Layer 4 of a small transformer language model trained on English Wikipedia (10 layers, counted from 0, width 64). Numbers have three digits each and are written without spaces.
A neuron's activation on a vector x is SiLU(gate . x) times (in . x), where the dot is the dot product.

Input weights of the MLP neurons that the questions are about. A number n stands for (n - 500) times 0.0025.
n17 gate: 406478698643500504307123578290809329484539118710456621553491431697393690567637324477545510556470764478407470386448652564763835619622517500477492196553441636226573513474685577430660324500614388
n22 gate: 511800543624283392647485665531465562386353611569411547375436723624351360417299518516530568516411274431321504454704459708320596488745573431512439462404671452488518541596504314535765720408683615
n26 gate: 480544559496412342307545475371559564496381697258294517346757548429572690370609347757636647695808603456795361358484761378242500346484464369415748575492554492467637467332593660539385496591443504
n41 gate: 480344403330532652420210782332815500309625460567234547513471472530603453410508330462846621397496752368553612188464471568361449462536656453616289492406629391483480471257453732366563392605471523
n54 gate: 544508577667545463526426726432427548764753430513450374706413488598381241197504484668487782759571482464339480069484554444514555326751314519531453504553450729283584512496276492391514382487577319
n55 gate: 698583625523500805356339560481298377553644620617445512540566557447722649459625476557549304642385585489544371636410526235387423519579575584670370609292671649534426496504580396728572485390205630
n60 gate: 366466532238509496730583433491659418492733616343513277429736704595326536609247574636278688427318519415713381855428539523615642455376394289560521451496553181585584553267409292472314855588520524
n95 gate: 514536644500349672568351688249504317438524421639325477524397618402514667537507514436292405496441504539540436398439526372508507200521361324192354377475437493440535174514515208404588556301470551
n103 gate: 391425617236307424504413616522330375663655540425536432319573603432355489653496383360467743470548632653467311380443416429420361455646603441603542597431338583661504339529849249412472400570458385
n109 gate: 319715676684531589595652322562566618525492458351599430561393382291467478443610363529385596604473336455429448515296553544457656322372400345429358496426234448478343632535541331287450626625549305
n123 gate: 492513286236377526545414859389644576411538359580565473467431449402584689526414220558491735626340737660479382620694318598391566659496693693759364399333526462673587344215617439191363452385294343
n124 gate: 561685622426384332726445401595557184523505226669408425423517607596687723327458548417650543206432407307538467309381196396597733448438619471606668728258526533595626551380487594398826470406480379
n130 gate: 531623495688322481755375739371694500684394440562486787470098395736353568206207329447609310291345367609301404212736519649362576447322491388392504624283462426299549336495461476220586647440657565
n142 gate: 475725421544651453597662496680482562412481475535466460518590738769425620217368247447383703429646585546317383592617371390420651351525342525410634613318630458539381611976451690586290578719565281
n152 gate: 809667261425420423398445351601753487392481521557308741343573700213472464350735379602526515500301495317543571566129375504425627680496413372509459531615556171469347388344402509486425378801411500
n182 gate: 572484474431442395461708728551522452447750678500492565577391402487329604588450272678139566692571307439733565169321576806349716539561561519575671568595754281419653479483500530513610530741529636
n184 gate: 250594327808529395522768711496592264651495421629483623319382549669562613416709445361837643548293495565341475643353268288551532302574733355707648453433474558616407542492413300633381402487520434
n203 gate: 435577561435290571622508184346475496408612367472461570564496523476478299456378448250532303788346752292744307362438563496535327848284554668417304544437564383480496472531751496517504532433674441
n213 gate: 431257671399309457467306485504478534348382383541213568609392479310487339511637592620650610628514480437364468418704467400370617604641489769496582379461449304500451601315511591701319372581420617
n215 gate: 664570303472587466500565724301362496564452446553575728334702350620626390562575612578285465457519440377449647472586339496571471262440444418349532650426438517524490298692528445723440635435413468
n235 gate: 349460539550670635461362585396562535628635582720665668314545712593274562229485401632473679602457488358720526600467425465319446477548650224610393412426371463527514767300352584417615439464295490
n249 gate: 650586500083469484624444365480405587403496733397468488487432481418448458424408744512370749321413500457679570356442364681535462611715663592479473557603480224586200648409583690328530682415625285
n251 gate: 513712581725312526545483558295243890543495384960487595697722695778524758613574361734663411545599643648379530621589526379414558464645627410431492527616720551250575496427410526491486363588540625
n17 in: 130217717484382675304221515280370193478353386408291484354445715407217640445525547500647760630581588734729163639446339572626386679436476397474605658297551697705505665288750379253478414628181528
n22 in: 426651314382594357625562780466596427414324678439606488405315597489555523448445431447593596439472350432328633500522570656282612553716564441372595447482556413602663378348362370322918646516633586
n26 in: 381446299599535361562381676431368442439543311647496654302496582221659533368468631265427270525609430566500531500539736578487223696691616715446530683618573492610569245382483685492331637581680715
n41 in: 315386287523482527403589518394570523267573314560469500452707552417700397846737652463127409528457534321188675357500612680819543417640762325458551340624591748344673392615374450297544614381411417
n54 in: 798237538635584492534337450483305313405487464357500287804508349766398343447586465309301574645515482373504544298480418407697379458500516242169617604455488609412520389709445252607647450322557432
n55 in: 777459540565538609297395525406460394705737472623521408436514630478432624500633441405557393632430280476563452699329489475442527417565483730611376629382681600525426377348748422629523514377207441
n60 in: 173509349669756747577381350446702528480351605672597703343659418765312339628848396376374525528525515435562595559573509368278572713699474576491681243526755504505517447522422563732230558481680299
n95 in: 612489272547629668647578512481562512456492544642668496488444412341549484541328154360401419734564611412735485635489805376656421619647566603575625630392606622427399372470746508626708565404396521
n103 in: 586557472435611379524570624979423419545449665448473451420609432637554374289640485593211487476537453591516291504470453175517478356489580536574622583291386300524774371684597417611373674633518486
n109 in: 227727595732576537698559156523473650497664500458610408405592371276462377452588365450407583531510411296592352477292633663621405542460335445523482519442332504243365382475481437407552466598551373
n123 in: 422480179471643395550391786239546487377614376508564770448707449437549580532299375567680715584423509547617670492709488696221535396536531347576523545428578635819449302659550500330430566565237354
n124 in: 645257523753374354303615787350459532353413325527473532558318335349237745438504345615671736620374602578460522386474536482369640555357271189547568337548554399213684371474652222785708563462381442
n130 in: 573540610763180347621464814437537505632500751395399899632199560721302479189454481558443281219428478659368376217421551369400466474545470558190364687369495535375731102490526639141622676419636765
n142 in: 547717379713441383629580819380282424543302647492492449456476425629687487682661515199217340378531358563448536612543488533566392434386645495666558628416664448620457597416597185530637791410767526
n152 in: 210417574565580383537634625445285552439480593283603491544216324514588444495365508332486505411496352382531271500618410542323041440073500314590607528380418806449340577722495473495166701581437642
n182 in: 653258537514735478491624668505344380496466522441487727768615340555299555704584362560329500611559257547729552172319313783466690664413435358579521319597639434346385651592306773533442567783382731
n184 in: 492752375678466358589672513363697572434378487434337653281340571518292406457796362246732622540431472471637593881298340265344381540492554366627471513521587487575442383946585509518683535459385556
n203 in: 519464521487504597542456380401643416598504504537834458570662425533279584399375344215529518660538753496444307438394358250522342823306547718330508537444467655417609545141483639513676438388627323
n213 in: 329287655483492488358625342268479580467606524750476652509735575500778454520540435706586775449404576563661516562516427688389477268516618602509481434380602205707196593504298705636474590504368658
n215 in: 326650552703311600298427496563376488255575576437511476508612695544411764515504428460457382432347268380653462599522350484639482354699365685480588645302294591610374600439444453156412434320634571
n235 in: 791356257287360555314860470620496513474550579371140500563656426543516574723797551282577286574540537500329430526443399357468504612656716746434408436392428566457532344579574317496647487397749367
n249 in: 512270550555412484253342721359597411671637520571338614632508449663481728581500477677640675255585469745395433533595402404642581388496547383423322678411447580250304870372449566325668286569538451
n251 in: 451513586476360215315422557557304764322410550599298414933509662600440352588270218438551610639710308451312720699671435619545478344725504622384487213568579668066580491400601360582410472618602517

Each question shows a token from some text and the vector x that enters the MLP there. A number n stands for (n - 500) times 0.025.

" with": 647504509675498442715621547452425318314440544475582585538530451291409557524816463551307502254485696594545341482714338437520434395533318389470234518528443522502583523376451599608580443456513521
Which of these neurons fires most? n124

" m": 495480398712569385427510658511218768582527709494771488538319560259564442513449406269294380391599480651503600658624596460488517537591130573403397591490501618597556531277464815420700417602373413
Which of these neurons fires most? n251

" other": 542553458685512403433498445463470392286456577567792522518481653430377315498721532446393541282433639364726537747602444445316266481388303349529434392408496463508604641437464569596476682357593599
Which of these neurons fires most? n60

"c": 504306608755580380455479451558500477446455638581608365563478520278285278464542685487455528442579489610572510591441345306432511284433462550498468412488480448680597595394534666625638534536531407
Which of these neurons fires most? n213

" those": 499603472652385249471361464307387574300512631464711435690507623286515474355750590458442533336572643559665601778626503550302270546476374418481420501363222512441550518449451727626502557512570659
The most active neuron and its activation: n26, at about 120

"7": 668411524660514447500466413578509499327497596508574462541306621493670386584664415425427430299635530420432581531454642468300446389452352508617469478506515618665694604334473604452397568452488510
The three highest activations, in order: n26, n41, n55

" shows": 684511446716483378524453499428405479288410612593779540547588366380427501460709602351442687259613603368715566724528290630324315475627365446351342528377345647541647551411488584555632427424509386
Which of these neurons fires most? n215

" children": 549603410726487325488460495415345617351535713608914617716466460485502480455691560365507538293626519388573587835523456474288226434629486494289425476398270634453594547380564680664652520451388464
The most active neuron and its activation: n251, at about 170

" his": 506509484648690402493470475260339442374441607449730487567474599558453322533766491431259466235276625418647558649645612570492244372423248641481261470417408539450459513461551665515602476611542458
Which of these neurons fires most? n215

" started": 683470477749501348600594384345327496295315491459676584502509533393477514436679615426318553254529584337737435664697346572228393375631362415478240480386334678593656564418605630535607532396548334
Which of these neurons fires most? n215

" w": 606514493555563299502596753401339450509406643485826445667381520466491425585643509367389487343579742522723499705537569570482480471621325458550658733455508558552644766332507681595834530677541577
The most active neuron and its activation: n182, at about 100

" not": 588335360833416145552642402307521413454345553501721524476312558181483512431706532434369502365440543423683449508601456495523435517566253596466462459399283555606461473391472672613572595419478619
Which of these neurons fires most? n152

" to": 501311584760399399623645544375457414433382477531751576740480597212479577649771521447404529170477722487600375549693515511501406400641433446421345421450366545516401447515643596511541574364415459
Which of these neurons fires most? n95

":": 607400510658435400471597528546364310450522696525625614646556399490282404513598381418500618186717657549773571538559446356347380341545355407520431461364466582487569511534468514485537526479466530
The most active neuron and its activation: n103, at about 80

" ": 556318324700377482552494399388410442665515658433533467534505493391570481653615307478350545291507413607446591528485531371414464373460318409666557524422542577510684507551536655484611429495491493
Which of these neurons fires most? n103

".": 587409611598454373499451547447424435401441641354563458527342501394408390471623392503548651320476606646515684515443431450430443399544496519545440550321388558542540521240571706699751439448482486
Which of these neurons fires most? n124

"earch": 724694659730463538343426572531452354406601762577870336578515546420412203475625700362510657376498582405594496755498426599326392551619465503400528486402265587633691591504367460549665565497442515
The most active neuron and its activation: n22, at about 110

").": 591295484655332367476546463444334497510416659392439484525524453506222372338667376432435582167608620650566749601727462532315451418515437435327387459242284453604435504235704716515581542265540548
The most active neuron and its activation: n130, at about 270

" pass": 761440480793494242552698467459381484518531484574896528508372659403513475411752768470426625419510601357639510663565483677353358450526410266514524653435316606662707469435426651590752599549487572
The most active neuron and its activation: n124, at about 92

" multiple": 450488442761376366452478500411415433401398595380750410512538716360497354436829455323276412148428561341640486709714454428422448450476332385528342592407406365567631652391460606585471679495659505
Which of these neurons fires most? n60

" (": 657368546650539396596566502594482479617537753348591618489468461385478459527666428457373626361380636628650813395702314376348464573540213455583526614502430620630675328437666704579567508483513629
The most active neuron and its activation: n103, at about 76

" the": 535482514643557327459485607448377486477484535569676387657542611386383382551686268485391470275328656596510504539784482553427429350431203617447326406485338416559547533543480602467462551457534472
Which two neurons fire most, strongest first? n142, n215

"as": 569505567773507366512583473442542612406448686689780531567561382271416379481681593433537631283634548488613547623439374492254342466490400436449375513258384704517633559477479622556544548472483499
Which of these neurons fires most? n109

" dr": 763576371634538306432554627503328740559579666766732475765434781476512361529645532435321521326491654512538420706662536435431432420418350419444344393553594295499670657290482732554644566486435572
Which of these neurons fires most? n251

" str": 732604443656512165287543647463400556525612683758925305748286546445452388530593495277224496378490700555580404611511584605400538477514382505330533600604497325507700365322491634511665463464487632
Which two neurons fire most, strongest first? n251, n95

"0": 618313453671545408537406561473484472281516640495452479494440543503619446609723488488336357253613415408513465548490687386376459325527410516616482451435493589688792454346490620452504610490470502
Which two neurons fire most, strongest first? n26, n41

" show": 666478407860472439485562521456465557495423549637785598556423422343480420540727502323409708338412744363707528646513362620367313427519383436323348487405446675701560621388469619611631452340466486
Which of these neurons fires most? n184

"\"": 475329442644512434622567552565575521411603654528526497438525350502283375460743474241410496234482578556573579530636385567269494473541419461355464391278361637682533633403711604520576288332543352
The most active neuron and its activation: n235, at about 80

" near": 602430466767524304682585287536410381412545664499779412741346596375540642352758556398204665197414717430484478614733431447290508393556404398520246485423480677537504523395635397548467347467530596
Which of these neurons fires most? n142

" episodes": 656595396598325463469448551474447377410461721705692479534420392312433424429725531335519483303608644419546479666561281591293339569623376527394588415425333716653634528417443651637684478361463389
The most active neuron and its activation: n235, at about 34

"d": 595357564817486324557516524535436487338620737544663359489312493408508375533540642527522554357599501619544477635367458364456504277488418461501455432357387697650429578354480555608713473474511592
Which of these neurons fires most? n184

" score": 633466488720437429497467542418465466350433674626756523502329292337459400544776541420457493400547512350661468717636349592257379493553315422475395512334448673703673572437429531627611397399531431
The most active neuron and its activation: n215, at about 42

" ch": 631585393612498177539454701360351637695465526484697386787440747254536490474594366400412330294556668633613477713568565339368416454713349437459531500469462441608613654381560495455777792545502482
Which of these neurons fires most? n22

" up": 720421571750585207582492281484424370365446630557641542594384447460507481486760632500284630235561542407696410671668425574416299501571332347451308449466367740593615644530551522597612456395523494
The most active neuron and its activation: n215, at about 12

" still": 546319471779454284644577491282489429444343623522806519626342499272490452457715518410332608350485602309616374603487514443446368486491295529370393473452367572566569450529559657644627575423477557
The three highest activations, in order: n95, n203, n109

"'": 535516769629507454473506653424435424509494637502595522572420537516169553639754513428281634284371621553656436574515425599436439376618366618443396379410534574699523566551487613564588388451463498
Which two neurons fire most, strongest first? n17, n182

"2": 573381594759494409520363510597494467393640665569738379550493459548489436561749372334506552324570512511477584514379623482376506447602374504634497382373456614600678488365436723517574568475526332
Which of these neurons fires most? n54

" is": 641344469709488440602534529408372486357396557548639578497488332250285544491626503499281409428456692346568611582645380485403426521573257580418224633511354592590553518449664511557636465486516574
The three highest activations, in order: n95, n215, n203

"ak": 559449517717588310627571490654485599457499621631865492473471477413368501447689771489421647306544521488602435656582446461286449375485305378496274389265439720579600641428489450486633482402356508
The most active neuron and its activation: n109, at about 62

"ome": 594454632848509324551438475487557479371591686505886465560545526314476299438710538506523574252555492530590603736483484526427374569562476417451364548303469590654551547513528460456625571468571371
Which of these neurons fires most? n109